Layer 5 of a small transformer language model trained on English Wikipedia (16 layers, counted from 0, width 64).
A neuron's activation on a vector x is GELU(gate . x) times (in . x), where the dot is the dot product.
The model reads these tokens: "," " where" " his" " p" "ater" "n" "al" " gr" "and" "f" "ather" " (" "w" "h" "o" " had" " bu" "ilt" " the" " ch" "urch" ")" " was" " v" "ic" "ar" " and"

The vector x that enters this layer's MLP at each token. A number n stands for (n - 500) times 0.0084.
0 ",": 370 389 533 437 537 473 462 661 423 516 584 446 515 205 515 471 367 525 611 536 324 449 516 336 521 644 769 462 454 442 628 739 567 540 489 483 532 265 503 335 325 569 323 189 482 502 505 472 407 660 341 570 529 654 578 466 714 572 592 552 414 620 652 425
1 " where": 636 324 369 219 350 527 478 450 325 495 488 445 686 208 499 366 437 511 462 553 523 578 662 534 508 594 617 769 574 455 659 655 304 576 391 554 588 189 539 349 493 591 280 458 447 458 418 468 430 531 403 715 470 566 567 370 665 488 599 773 504 541 560 464
2 " his": 526 418 488 406 253 407 560 272 449 496 345 301 553 352 662 431 419 519 593 705 440 473 799 418 575 589 524 707 489 455 499 601 392 449 520 641 481 211 449 591 431 547 458 522 437 470 650 371 284 521 582 585 441 496 353 406 770 559 632 620 340 617 615 382
3 " p": 503 386 538 224 249 598 407 409 401 605 469 382 605 289 649 416 479 372 622 492 551 427 752 239 430 540 476 511 557 315 781 685 497 522 524 291 519 493 568 462 550 470 488 351 253 538 635 518 319 582 479 463 386 343 332 602 661 524 542 577 677 610 543 476
4 "ater": 461 663 376 651 462 297 405 402 379 483 575 714 826 373 503 271 427 490 522 544 547 380 660 375 552 649 693 568 673 475 511 691 632 386 601 589 466 487 550 330 389 499 463 535 307 556 534 665 402 461 539 601 568 569 595 495 682 553 760 490 364 597 382 405
5 "n": 545 507 506 667 367 350 504 567 377 557 634 368 436 281 550 458 497 453 655 334 494 553 725 482 582 480 577 478 702 351 534 618 545 801 700 660 507 605 304 619 342 516 332 447 526 509 706 609 567 658 409 481 464 351 453 367 690 449 678 789 472 476 392 285
6 "al": 663 582 717 572 367 362 504 469 449 597 546 385 534 256 446 313 364 542 543 437 478 436 612 497 514 574 565 417 714 479 439 834 177 490 522 747 662 545 488 553 463 470 422 392 646 507 479 367 393 465 417 649 699 540 552 262 660 432 705 680 633 582 364 547
7 " gr": 486 383 520 339 263 448 612 615 474 667 503 401 727 307 676 449 491 237 595 372 547 444 533 279 611 545 502 504 492 474 533 575 250 664 680 397 585 353 519 423 373 528 282 396 415 389 432 701 428 388 521 557 514 369 477 542 734 536 756 513 524 672 507 552
8 "and": 582 347 475 550 346 397 615 625 403 550 368 471 550 429 460 582 273 456 476 571 612 392 760 452 527 521 491 488 764 398 629 725 618 592 431 603 456 487 562 419 406 432 512 593 438 649 488 569 363 566 596 258 535 529 546 414 786 341 671 960 577 718 420 442
9 "f": 465 283 480 475 267 519 436 637 346 543 599 469 561 574 593 375 389 476 458 293 486 424 676 521 547 399 402 561 685 499 688 613 384 666 564 356 282 437 580 408 443 578 423 280 594 457 655 676 468 732 430 489 383 398 453 413 675 540 738 772 463 769 407 515
10 "ather": 584 468 582 517 427 331 606 556 557 488 459 512 655 512 666 363 405 373 491 657 775 458 808 554 459 613 565 724 873 303 566 609 520 530 695 611 521 559 412 385 470 515 373 470 582 460 472 714 362 537 589 423 567 498 551 259 569 565 725 670 464 573 466 404
11 " (": 504 330 339 626 467 515 528 777 479 551 600 374 567 330 746 495 457 481 598 709 520 418 803 381 672 463 499 423 398 295 640 976 422 672 580 627 635 342 477 432 467 499 307 341 448 529 443 408 406 583 444 547 502 498 399 331 433 437 550 684 396 472 521 521
12 "w": 492 452 468 296 220 302 498 583 190 700 638 396 569 605 575 363 504 474 519 444 456 411 572 454 618 466 340 567 694 457 681 745 504 522 562 325 618 499 520 571 445 539 237 315 440 531 477 581 455 594 451 451 380 457 548 677 523 400 729 486 366 582 490 275
13 "h": 594 549 453 319 200 436 630 407 326 686 619 360 505 369 584 399 387 614 401 575 619 443 508 378 521 528 489 629 726 537 700 829 498 482 458 424 488 585 443 453 387 481 474 232 539 607 613 620 662 687 438 689 481 304 581 388 599 399 703 567 571 524 499 451
14 "o": 584 373 600 556 331 441 397 509 439 588 466 406 419 401 474 345 232 495 556 508 401 395 583 339 728 402 407 638 780 450 741 677 370 313 391 467 388 552 454 437 410 372 503 458 545 461 686 364 283 618 453 574 458 528 557 454 602 440 685 848 661 603 507 401
15 " had": 438 274 435 412 405 449 562 329 374 510 621 313 743 447 700 426 412 488 591 583 400 418 730 276 494 607 656 687 611 614 554 516 434 305 415 568 492 323 514 387 426 554 217 363 497 441 383 358 568 279 584 511 577 562 403 502 736 434 696 538 474 486 532 338
16 " bu": 475 391 400 253 389 400 451 348 329 550 621 696 543 362 541 453 582 493 515 561 781 453 727 395 590 625 329 566 513 428 786 734 304 412 519 340 493 359 392 566 363 463 272 464 372 293 375 734 532 384 516 598 478 389 449 468 554 606 560 615 593 573 509 551
17 "ilt": 526 436 450 286 490 378 471 563 356 466 426 669 572 461 670 392 656 467 419 547 663 371 816 443 574 463 599 525 752 390 660 610 496 503 620 403 465 402 372 225 331 485 359 405 430 420 537 591 571 486 328 504 631 434 695 534 637 526 774 768 396 478 439 454
18 " the": 549 447 531 343 257 560 604 199 343 516 473 555 609 248 675 444 356 679 611 496 515 457 814 506 628 656 603 491 484 488 565 596 474 617 558 451 391 246 425 575 377 577 551 461 587 599 557 536 412 591 528 645 473 407 456 619 731 363 657 611 465 537 670 428
19 " ch": 489 426 600 269 225 400 651 377 393 740 529 329 678 332 580 345 486 402 589 501 672 474 720 320 348 617 519 616 513 380 724 584 416 466 498 246 363 531 533 575 506 437 306 376 334 494 468 658 530 382 416 526 577 486 481 474 472 516 728 603 568 518 563 572
20 "urch": 533 415 518 310 449 435 477 477 527 559 517 675 606 492 470 380 663 556 274 690 594 367 749 448 495 587 471 680 762 301 701 692 487 352 455 817 373 443 497 338 315 418 389 499 494 500 465 555 301 401 488 586 467 433 522 403 653 547 638 721 551 606 343 489
21 ")": 504 486 514 600 437 603 567 652 510 435 686 331 573 229 628 585 324 607 496 663 484 567 634 353 447 427 528 414 641 336 646 704 356 657 564 654 518 397 470 405 402 603 460 433 325 474 346 669 362 429 341 760 592 628 446 427 534 468 605 962 513 387 603 419
22 " was": 416 324 505 613 370 474 524 379 363 520 648 424 585 297 722 542 513 554 681 697 456 490 660 321 698 626 645 539 612 391 645 694 459 322 405 620 546 310 518 516 220 563 286 362 641 465 430 443 584 295 606 587 577 623 416 537 692 422 626 405 510 598 543 413
23 " v": 403 374 477 435 265 391 480 435 257 717 542 291 679 350 647 542 599 517 606 480 679 440 552 310 461 538 620 318 540 262 684 699 203 613 578 496 580 507 547 508 604 581 512 336 338 457 561 608 546 514 553 608 288 423 459 477 676 575 592 521 477 656 532 457
24 "ic": 620 549 636 515 201 503 392 449 515 542 638 660 644 239 461 279 518 599 635 544 464 382 737 631 587 491 626 564 739 373 590 552 456 554 566 282 526 533 505 481 439 386 363 321 398 609 744 558 406 596 442 392 530 545 466 655 685 467 613 696 560 356 395 397
25 "ar": 573 489 673 486 456 409 475 444 452 577 450 453 546 312 495 288 322 728 516 455 489 355 676 364 518 528 555 499 840 413 662 820 559 412 593 549 644 495 414 484 429 369 341 402 534 481 460 522 444 451 358 504 621 508 589 211 624 314 643 767 595 522 368 441
26 " and": 466 428 482 332 225 412 547 393 390 499 541 507 452 372 722 490 323 532 590 628 447 549 591 411 547 615 640 462 497 499 681 730 409 582 543 531 629 250 617 294 342 573 277 308 548 396 496 497 371 557 430 440 552 759 501 515 752 469 724 636 490 399 582 561

Each question shows the input weights of one neuron of the MLP. A number n stands for (n - 500) times 0.00081.

n124 gate: 332 542 636 693 413 450 603 704 538 443 554 719 708 705 539 438 395 495 540 532 668 646 566 609 532 502 464 513 386 488 632 429 522 324 506 257 534 619 109 469 420 414 531 448 520 549 356 576 522 478 717 882 552 478 335 554 552 469 638 633 541 384 628 494
n124 in: 342 552 553 613 492 468 462 548 434 600 611 734 763 650 433 470 201 603 650 455 509 633 618 676 376 399 444 588 379 695 653 435 597 500 550 522 553 432 211 614 472 568 336 476 647 595 519 672 229 601 438 633 288 453 431 486 494 358 543 525 481 483 379 447
It fires most on token 10 "ather"

n47 gate: 645 606 782 499 374 632 640 559 331 364 511 592 451 507 574 721 586 594 430 297 430 474 452 343 433 585 351 440 136 648 624 444 432 302 523 492 686 543 702 247 575 654 495 659 654 448 640 396 433 605 487 534 597 404 433 486 812 579 622 404 370 614 403 411
n47 in: 326 608 389 372 564 482 529 438 340 408 572 559 462 548 332 346 602 450 371 592 537 465 409 666 773 432 480 305 655 372 721 487 541 714 402 646 743 477 545 736 527 567 524 625 603 567 649 479 614 424 621 388 194 667 441 472 399 441 416 476 368 450 412 298
On which token does it fire most, and how strongly? 19 " ch", at about 0.29

n62 gate: 579 331 476 815 562 334 628 479 729 590 614 721 574 381 766 441 700 342 403 533 493 498 534 691 559 504 410 429 532 290 480 335 792 544 463 250 480 379 604 491 503 622 538 662 451 559 527 302 291 518 217 581 517 404 539 517 486 433 464 768 609 544 728 675
n62 in: 617 460 477 545 504 455 580 682 327 526 624 639 514 366 413 541 607 378 672 449 351 412 515 505 496 405 486 544 547 561 528 243 492 594 553 279 519 508 663 591 615 591 395 693 357 646 430 465 540 500 231 614 605 582 672 480 619 418 472 855 504 518 575 550
It fires most on token 24 "ic"

n94 gate: 409 707 202 526 409 509 214 397 638 400 325 694 580 277 284 310 514 524 346 503 692 436 507 561 535 431 356 483 487 776 408 544 249 763 502 585 523 589 430 167 645 724 557 529 444 383 363 637 489 409 550 405 284 431 421 647 724 287 264 348 456 358 702 706
n94 in: 420 635 274 334 534 476 593 575 725 421 235 493 611 369 456 331 445 528 424 527 455 453 445 404 577 593 515 461 527 443 631 650 224 516 548 723 639 435 559 401 651 565 445 434 552 529 441 541 342 676 353 488 596 611 627 549 574 501 575 389 568 587 647 521
On which three tokens does it fire most, strongest first? 1 " where", 4 "ater", 7 " gr"

n15 gate: 635 638 705 389 820 333 544 299 607 487 523 402 514 544 458 658 338 430 303 443 640 581 440 362 577 315 437 460 510 208 627 429 321 666 439 408 640 294 607 534 241 579 143 654 423 497 335 569 429 478 494 677 389 301 320 792 483 368 482 474 501 393 343 450
n15 in: 409 713 495 518 614 281 425 301 548 547 528 559 492 408 536 554 378 394 292 439 627 374 620 423 562 564 426 462 619 468 573 435 457 693 687 702 509 303 422 469 576 663 352 432 489 478 491 619 391 640 200 592 499 407 463 528 439 548 258 323 520 341 618 445
Its two highest activations, in order, are on tokens 16 " bu", 21 ")"

n92 gate: 286 606 424 613 551 420 613 544 587 486 434 506 653 590 585 604 406 616 637 639 650 316 597 379 320 484 481 334 605 356 457 315 553 567 671 572 543 641 446 462 757 495 363 520 521 504 527 481 337 315 750 411 387 534 596 395 428 620 332 423 681 574 460 568
n92 in: 429 659 471 569 505 435 373 605 583 463 349 575 593 587 522 417 461 591 714 560 561 332 284 331 475 601 571 364 724 314 587 560 567 308 502 633 641 528 458 452 526 616 571 632 342 433 331 516 471 507 639 608 286 570 556 363 439 368 633 519 636 710 422 659
Its two highest activations, in order, are on tokens 10 "ather", 23 " v"

n95 gate: 329 409 356 338 471 619 402 635 468 513 498 426 442 641 582 547 641 315 447 413 418 835 633 448 563 647 620 411 572 385 221 626 782 399 495 406 566 567 546 646 321 362 560 514 236 449 542 611 405 619 508 879 742 658 442 208 313 470 603 664 425 637 655 575
n95 in: 388 570 531 272 385 638 538 557 438 619 607 534 546 391 828 432 497 659 584 736 502 515 423 571 610 521 571 595 565 488 609 711 384 572 287 564 783 408 436 378 506 279 655 542 632 357 405 439 484 545 660 518 405 353 463 739 827 721 361 352 384 589 403 453
It fires most on token 11 " ("

n99 gate: 436 400 591 378 511 370 555 584 272 587 453 397 435 397 416 589 589 705 437 357 683 527 429 461 330 295 452 256 330 669 451 755 506 421 237 321 593 427 225 557 568 667 664 910 751 633 407 541 573 252 465 649 470 346 518 301 482 462 568 225 486 704 378 514
n99 in: 587 296 576 346 676 347 571 432 512 432 808 562 644 520 442 571 620 667 439 336 638 458 493 569 466 550 732 456 237 541 520 643 502 537 473 496 579 557 364 709 526 562 544 588 587 510 562 692 835 582 686 690 457 302 512 405 697 680 561 309 549 412 721 559
On which three tokens does it fire most, strongest first? 23 " v", 16 " bu", 13 "h"

n41 gate: 277 514 312 622 714 288 516 445 598 496 509 471 346 643 507 386 523 591 461 470 424 352 262 668 427 545 134 427 573 427 483 606 584 289 691 498 436 515 361 609 776 641 448 321 642 542 420 321 460 695 644 553 510 583 376 537 467 585 668 290 492 459 754 690
n41 in: 379 567 504 626 625 437 508 418 444 623 532 533 445 319 675 603 546 504 568 451 655 557 576 551 401 663 580 519 561 408 479 678 472 382 570 715 455 733 369 504 466 502 472 506 529 530 446 599 577 709 527 534 743 516 565 786 491 714 451 387 542 570 673 453
On which token does it fire most, and how strongly? 9 "f", at about 0.15

n25 gate: 461 226 529 795 416 537 744 565 522 733 488 577 440 460 377 403 487 456 466 386 327 528 324 419 610 566 678 313 422 451 464 387 603 449 750 550 496 682 334 515 547 315 515 439 441 367 482 462 532 556 521 528 562 398 516 574 728 496 438 535 492 477 698 160
n25 in: 425 420 274 545 585 250 192 522 682 766 426 284 557 496 566 299 541 591 367 396 482 377 381 554 670 585 650 457 602 342 503 599 281 482 297 473 331 414 416 625 338 387 429 483 348 643 519 523 473 319 513 558 394 344 729 335 304 443 255 896 523 389 674 838
On which three tokens does it fire most, strongest first? 14 "o", 5 "n", 23 " v"

n59 gate: 562 504 352 418 337 327 389 518 477 443 599 930 495 751 442 475 553 582 701 378 467 455 471 419 667 550 493 461 633 834 543 391 333 394 490 614 284 499 460 647 391 677 561 589 636 691 474 324 655 325 391 299 259 299 346 362 821 567 510 477 424 365 601 586
n59 in: 388 758 475 424 644 531 501 328 498 321 513 573 728 431 432 394 715 479 481 314 461 133 510 367 813 542 456 608 529 562 635 420 506 357 614 475 629 676 249 491 420 448 609 303 975 539 342 510 411 423 568 394 446 668 496 577 559 407 664 444 550 332 502 408
On which token does it fire most, and how strongly? 15 " had", at about 0.71

n58 gate: 344 532 424 427 554 703 475 358 440 494 850 418 682 591 460 461 433 486 422 477 346 356 462 324 424 610 426 602 470 327 146 215 290 640 311 255 659 502 480 351 433 406 506 617 505 629 510 618 403 317 561 400 408 548 403 317 357 849 710 677 516 360 354 489
n58 in: 373 554 527 602 571 686 433 431 642 623 559 393 569 525 294 477 464 390 556 491 400 311 431 291 468 661 415 498 581 585 344 653 303 576 317 493 569 664 614 589 568 445 575 549 265 589 426 489 475 362 507 348 285 297 629 710 386 636 898 617 291 644 179 486
Its two highest activations, in order, are on tokens 7 " gr", 19 " ch"

n107 gate: 238 437 397 695 159 678 765 538 414 430 551 466 505 667 530 653 537 587 336 661 626 433 492 434 534 405 538 501 464 414 694 292 530 389 590 542 537 427 544 678 584 526 604 295 264 481 560 335 355 322 753 338 528 379 442 463 470 438 674 497 324 379 420 680
n107 in: 674 332 451 570 615 647 660 477 375 684 287 384 537 480 435 441 561 583 575 331 579 489 413 612 654 550 350 300 465 274 391 481 376 619 349 575 285 587 468 503 353 285 500 510 357 638 523 591 718 399 484 542 279 556 468 614 469 448 326 390 556 396 329 243
It fires most on token 23 " v"

n71 gate: 472 463 677 603 613 554 538 377 609 452 494 687 457 288 375 504 654 707 513 492 505 658 207 557 498 403 247 645 319 200 664 583 506 774 624 532 504 306 525 467 877 752 362 520 395 413 557 520 287 388 519 444 522 606 296 705 528 582 793 420 570 335 324 504
n71 in: 619 401 639 344 364 505 408 475 607 391 625 376 407 545 478 651 577 580 362 420 553 707 484 482 685 921 561 758 621 573 269 534 418 582 428 308 540 304 544 680 576 516 328 501 293 484 559 580 449 556 414 234 485 650 404 429 554 403 730 576 571 466 368 651
On which three tokens does it fire most, strongest first? 24 "ic", 26 " and", 1 " where"

n121 gate: 657 502 495 565 601 543 570 629 444 321 377 470 490 493 529 613 626 517 636 663 419 382 550 447 616 605 369 617 659 248 622 165 272 443 357 479 358 488 700 628 779 483 581 287 483 426 397 444 341 492 208 341 682 358 730 504 319 376 367 559 741 487 451 447
n121 in: 726 529 515 385 680 415 647 473 420 435 412 447 620 542 356 544 667 356 581 682 594 443 790 347 606 467 363 605 604 477 609 353 199 564 442 495 614 556 640 484 541 586 619 442 527 667 554 528 379 577 388 507 531 245 557 491 328 521 764 319 520 457 648 387
On which token does it fire most, and how strongly? 14 "o", at about 0.41

n72 gate: 564 546 425 303 903 464 551 346 371 630 691 491 522 524 328 570 645 438 604 427 730 617 636 423 370 584 209 611 557 476 627 332 504 606 623 778 628 473 724 343 343 425 801 401 576 559 289 563 507 495 478 481 465 450 402 523 292 624 369 650 336 470 479 464
n72 in: 635 540 670 530 528 391 672 542 556 503 435 520 494 403 546 490 617 371 226 548 339 668 673 503 443 279 714 335 336 407 805 393 532 382 628 588 689 377 430 382 280 441 670 633 598 478 477 291 435 675 386 748 400 332 287 613 338 658 714 583 423 615 448 356
It fires most on token 20 "urch"

n40 gate: 464 574 371 546 497 593 644 585 550 576 365 497 672 531 284 535 561 465 436 443 454 243 363 464 426 287 228 409 554 522 541 650 670 369 281 462 561 473 390 195 575 797 360 615 739 336 309 722 653 780 577 553 676 509 493 489 658 422 563 373 668 426 502 444
n40 in: 691 422 559 503 258 507 841 481 605 391 366 579 532 549 563 464 489 509 334 352 659 155 400 323 528 554 514 372 269 506 622 297 536 275 154 481 444 607 583 539 653 455 514 561 532 299 453 515 670 615 529 544 314 298 610 784 559 549 237 682 411 254 448 594
It fires most on token 5 "n"

n31 gate: 392 503 609 328 692 535 585 304 635 577 530 481 553 239 387 691 418 553 460 390 413 325 425 547 287 431 252 337 596 557 684 590 577 420 576 445 644 248 475 243 462 435 440 775 464 273 401 391 586 571 269 603 535 411 368 537 496 470 296 470 609 436 649 458
n31 in: 510 520 298 509 484 581 473 484 686 447 358 434 560 530 605 369 639 414 543 468 459 361 463 505 572 362 622 378 691 533 382 617 561 662 596 709 580 445 529 549 599 588 406 574 320 524 892 501 389 749 449 393 346 303 424 127 311 426 440 720 469 576 484 770
It fires most on token 25 "ar"

n108 gate: 369 512 518 783 416 528 548 460 312 390 641 655 324 435 365 604 564 305 289 458 421 664 595 600 332 513 417 723 437 399 579 656 545 396 401 726 536 408 502 556 715 617 540 601 367 525 472 771 519 396 528 445 520 587 500 450 809 521 331 707 563 192 641 715
n108 in: 427 548 654 706 329 262 528 521 681 468 589 737 476 540 691 346 231 467 341 639 350 597 496 349 471 482 473 601 177 537 527 615 744 380 711 895 602 398 494 558 539 410 567 524 285 421 566 347 629 517 460 285 485 652 792 528 647 485 376 740 514 590 572 627
Its two highest activations, in order, are on tokens 8 "and", 21 ")"

n67 gate: 363 513 517 405 493 352 458 461 672 474 684 447 463 482 497 470 642 538 433 562 493 689 426 525 575 540 701 502 690 467 549 702 610 662 397 375 402 492 504 669 411 333 601 466 356 434 488 327 561 390 471 472 643 490 579 639 389 480 439 667 522 504 449 535
n67 in: 668 550 352 557 517 310 750 561 352 476 528 397 475 593 496 620 474 668 616 430 504 652 519 315 518 442 504 467 365 375 541 290 560 598 529 630 569 393 527 592 332 388 452 474 386 628 613 608 333 547 547 689 395 422 627 436 535 424 843 524 481 558 472 571
Its two highest activations, in order, are on tokens 21 ")", 5 "n"

n20 gate: 502 466 491 319 291 711 454 420 213 395 638 474 728 492 629 393 444 411 443 453 408 448 358 572 340 513 472 492 461 277 512 388 411 322 312 410 707 600 197 712 638 605 422 522 507 481 236 439 238 347 589 359 460 408 502 439 563 546 585 340 746 384 363 335
n20 in: 543 407 233 678 558 470 684 518 437 568 375 492 413 614 438 255 523 530 290 612 464 461 342 377 582 439 386 375 582 559 454 603 555 559 592 738 668 636 537 421 361 461 408 271 452 768 441 718 635 679 480 265 762 469 410 731 403 442 500 461 461 569 678 422
It fires most on token 12 "w"

n101 gate: 414 623 380 383 621 492 635 594 358 611 612 410 606 82 421 523 648 385 536 405 658 723 438 669 605 346 542 430 702 200 475 180 627 314 516 626 452 464 636 515 532 700 627 649 450 526 669 600 369 621 372 645 573 563 346 302 289 337 529 229 397 547 689 426
n101 in: 438 473 330 474 688 588 529 462 608 555 360 676 291 747 503 564 656 588 649 660 430 668 445 271 599 485 362 533 563 609 546 631 417 429 576 444 595 668 240 448 501 602 506 471 370 533 486 573 561 569 834 614 532 382 737 716 626 590 665 310 363 386 490 514
On which token does it fire most, and how strongly? 6 "al", at about 0.28

n100 gate: 537 595 554 545 402 390 608 645 842 679 490 365 424 611 499 531 503 569 465 772 391 494 628 637 512 444 549 424 617 573 546 582 531 762 469 548 501 168 637 345 508 374 585 491 605 374 326 336 812 455 346 514 455 583 493 596 453 398 545 334 488 518 276 604
n100 in: 641 369 666 355 464 341 441 655 544 618 568 465 332 761 386 508 513 631 406 420 430 591 611 559 598 575 494 445 541 543 337 697 690 506 462 793 652 427 581 456 574 448 468 369 552 489 482 443 718 336 408 387 460 697 586 386 603 701 584 555 590 444 457 537
Its two highest activations, in order, are on tokens 26 " and", 6 "al"

n56 gate: 804 393 539 582 321 616 694 629 509 665 355 929 666 628 508 485 266 623 644 751 456 551 518 654 534 564 397 669 503 623 659 661 556 506 524 507 449 255 453 498 711 868 646 567 335 515 409 520 556 457 592 505 674 399 471 516 462 754 425 435 491 327 385 580
n56 in: 581 500 386 505 277 401 576 463 332 296 432 876 677 521 291 392 425 385 491 632 566 368 539 597 587 533 424 517 591 329 624 688 541 351 455 689 419 541 451 532 556 661 856 429 527 247 514 571 685 538 331 482 380 495 442 548 380 366 421 499 599 380 511 551
It fires most on token 16 " bu"

n114 gate: 538 607 522 471 236 628 688 447 636 616 509 461 655 539 551 411 333 510 306 488 542 350 575 497 548 728 291 411 420 521 383 477 569 500 402 180 581 500 660 440 490 636 363 587 605 416 522 443 451 747 762 493 404 436 609 553 493 714 693 414 386 202 529 498
n114 in: 520 605 331 550 358 504 602 562 345 752 415 539 526 467 742 524 566 452 681 468 578 342 324 606 543 396 522 337 522 635 533 476 728 307 276 478 265 446 622 615 437 560 536 460 431 330 513 729 458 749 627 361 424 485 516 643 805 517 300 420 753 394 462 597
It fires most on token 13 "h"

n35 gate: 696 467 653 560 285 598 667 580 361 566 373 717 452 818 550 438 448 548 488 683 402 636 550 590 395 578 782 693 220 459 586 461 405 317 768 709 529 833 365 474 488 537 512 588 359 577 402 230 377 540 520 543 825 514 522 240 597 679 412 264 508 960 571 586
n35 in: 572 429 584 616 397 503 554 588 405 434 614 441 677 447 417 442 369 598 488 651 424 599 671 386 487 462 501 618 401 435 402 560 381 546 710 599 754 656 336 398 434 582 629 479 477 573 589 313 565 608 437 509 644 263 518 414 579 767 504 433 454 615 654 583
Its two highest activations, in order, are on tokens 6 "al", 2 " his"

n105 gate: 584 648 599 393 451 404 510 350 468 601 674 806 556 470 475 579 385 769 354 513 274 604 380 663 741 642 514 415 426 341 740 508 154 575 570 588 430 514 575 598 547 595 905 471 305 400 463 519 508 486 209 215 433 568 520 693 383 498 495 463 516 581 424 511
n105 in: 547 337 473 385 602 504 456 557 401 372 446 472 401 495 443 479 792 487 607 592 865 570 574 466 450 368 336 515 535 745 306 724 638 477 324 417 432 483 672 339 430 405 389 615 472 567 607 469 557 403 673 507 598 381 519 407 543 411 774 411 565 302 437 493
Its two highest activations, in order, are on tokens 16 " bu", 0 ","

n10 gate: 573 664 599 288 424 328 636 534 418 610 239 674 469 560 559 538 507 360 579 482 361 540 683 503 576 728 560 545 505 690 742 381 363 413 362 513 632 579 421 479 828 549 621 510 595 584 583 623 673 401 470 534 412 479 444 448 555 656 549 260 606 557 598 391
n10 in: 286 668 614 425 409 474 506 432 417 348 209 583 499 555 491 399 721 482 651 534 338 530 557 425 335 527 349 644 611 480 646 500 376 367 571 845 711 577 546 258 543 418 456 560 541 400 616 524 550 438 607 465 297 403 436 668 407 485 371 265 621 425 432 613
It fires most on token 3 " p"

n42 gate: 682 535 532 494 447 598 466 600 410 495 455 396 495 683 367 468 494 364 416 642 567 546 539 301 509 393 740 559 287 448 441 503 595 227 619 521 284 555 661 646 645 471 414 416 709 477 509 258 559 514 598 641 382 498 555 742 482 671 684 225 600 476 804 317
n42 in: 423 366 591 449 517 606 494 471 228 511 662 536 575 396 643 361 623 450 436 592 827 559 524 397 473 328 771 631 413 521 738 231 515 300 607 664 536 684 403 604 505 556 567 174 584 560 595 374 481 249 401 614 537 470 391 586 418 486 432 256 753 438 541 514
Its two highest activations, in order, are on tokens 15 " had", 22 " was"

n14 gate: 642 302 610 566 443 358 492 494 556 650 570 654 469 548 322 526 669 533 671 563 612 470 473 591 417 611 603 338 298 271 641 523 597 605 673 550 595 436 636 758 521 428 676 570 279 514 572 355 592 404 435 603 659 472 671 721 524 426 557 689 431 708 454 527
n14 in: 593 679 697 451 473 366 631 554 264 548 716 725 525 656 635 304 760 496 462 476 438 299 585 628 660 388 528 551 262 325 516 307 480 431 420 558 661 446 582 590 558 504 783 299 459 668 626 625 347 646 485 353 370 442 583 322 425 425 579 699 237 438 379 498
Its two highest activations, in order, are on tokens 24 "ic", 23 " v"

n12 gate: 464 365 632 248 288 720 616 482 432 604 627 520 737 498 487 549 446 647 408 514 296 510 435 708 384 543 417 506 380 252 411 429 252 399 297 582 481 626 467 618 540 451 547 589 482 530 384 305 438 560 412 463 556 482 417 293 711 809 452 830 427 606 389 368
n12 in: 563 548 688 374 583 614 418 359 640 475 529 514 529 638 491 324 708 389 589 549 736 511 411 218 452 537 488 506 485 696 609 459 430 647 295 354 687 552 345 414 573 282 475 570 556 388 426 696 767 410 604 801 276 717 372 545 601 343 415 451 377 648 292 550
It fires most on token 23 " v"

n76 gate: 595 250 491 713 618 301 645 399 490 391 518 275 551 463 444 642 457 445 470 538 101 747 724 507 515 442 465 365 420 388 521 498 494 473 659 620 433 736 632 434 457 342 381 713 496 513 236 391 523 425 328 555 503 206 488 813 408 564 373 297 838 748 575 696
n76 in: 411 628 397 250 462 694 402 562 564 486 462 553 572 557 464 441 616 575 513 374 657 469 500 615 551 404 702 607 656 692 424 423 718 595 521 430 353 585 368 642 471 653 525 452 614 590 528 516 489 409 753 340 483 643 525 455 343 474 478 553 338 723 458 228
It fires most on token 26 " and"

n106 gate: 593 280 480 475 591 569 301 529 568 519 312 464 631 447 535 340 555 639 361 337 293 460 559 659 510 679 442 537 582 521 477 437 504 648 547 485 538 574 192 304 516 476 404 387 497 360 515 393 494 370 402 366 280 352 589 613 276 461 645 718 473 295 589 451
n106 in: 634 518 658 408 288 332 709 680 664 328 704 745 369 442 501 96 478 620 451 368 630 305 583 264 436 566 382 358 559 449 298 288 541 470 342 567 563 535 576 394 646 404 669 529 341 490 358 675 554 481 520 407 331 736 459 713 451 568 455 650 251 433 480 632
Its two highest activations, in order, are on tokens 24 "ic", 17 "ilt"

n38 gate: 524 299 484 454 554 269 397 424 531 415 449 480 411 398 483 573 653 602 715 646 572 487 802 382 419 659 388 336 537 465 444 649 285 835 533 759 398 548 664 336 535 550 506 510 300 475 293 487 487 225 536 207 403 259 747 449 214 627 322 658 488 624 473 505
n38 in: 362 724 432 696 416 448 823 501 340 360 559 656 732 415 507 548 277 716 353 560 311 482 283 353 387 376 421 531 431 600 386 467 460 678 370 491 549 584 445 455 395 409 304 469 466 471 395 736 496 716 237 274 387 506 652 758 684 492 502 632 713 538 352 357
Its two highest activations, in order, are on tokens 8 "and", 21 ")"

n57 gate: 530 555 744 419 535 320 424 383 351 393 565 630 321 497 478 689 403 536 351 641 456 582 685 473 562 272 738 552 435 658 320 526 554 457 498 489 415 153 721 810 621 230 692 539 288 353 660 554 608 376 694 331 432 463 594 464 367 435 557 433 454 712 457 496
n57 in: 541 415 508 572 439 443 374 559 569 402 702 684 418 330 346 439 422 537 489 541 472 580 611 479 504 563 712 503 596 573 436 633 604 416 470 535 508 257 548 660 440 580 595 493 366 261 466 523 665 551 610 345 483 701 501 654 394 376 707 481 508 816 315 473
It fires most on token 2 " his"

n86 gate: 732 326 237 523 570 409 671 665 411 348 488 571 563 233 355 576 716 457 776 543 450 492 355 637 391 353 396 738 321 370 834 333 305 461 375 518 468 424 786 564 780 657 431 371 454 502 390 610 354 570 676 563 576 309 420 416 725 747 557 531 735 291 349 434
n86 in: 435 683 373 369 557 510 472 280 562 369 282 586 718 473 462 600 504 703 429 725 455 514 503 292 370 262 388 482 609 609 441 550 493 394 772 344 576 550 346 363 160 439 417 670 427 648 363 603 537 509 667 343 332 392 281 433 453 650 334 377 224 901 470 508
It fires most on token 16 " bu"

n46 gate: 697 383 670 358 725 526 367 395 622 567 349 364 498 632 608 628 465 390 424 493 605 324 360 531 591 409 429 799 419 542 582 382 355 682 547 557 720 92 541 599 269 650 486 531 716 330 458 432 520 333 707 425 346 672 429 412 426 655 446 533 652 379 606 493
n46 in: 656 461 617 341 653 519 455 571 525 540 420 479 536 627 585 425 582 560 506 413 614 188 413 470 751 700 430 639 487 420 617 359 307 481 629 710 718 238 468 633 342 569 477 473 537 300 315 450 558 370 597 363 447 671 496 414 352 554 475 610 501 484 471 442
On which token does it fire most, and how strongly? 1 " where", at about 0.88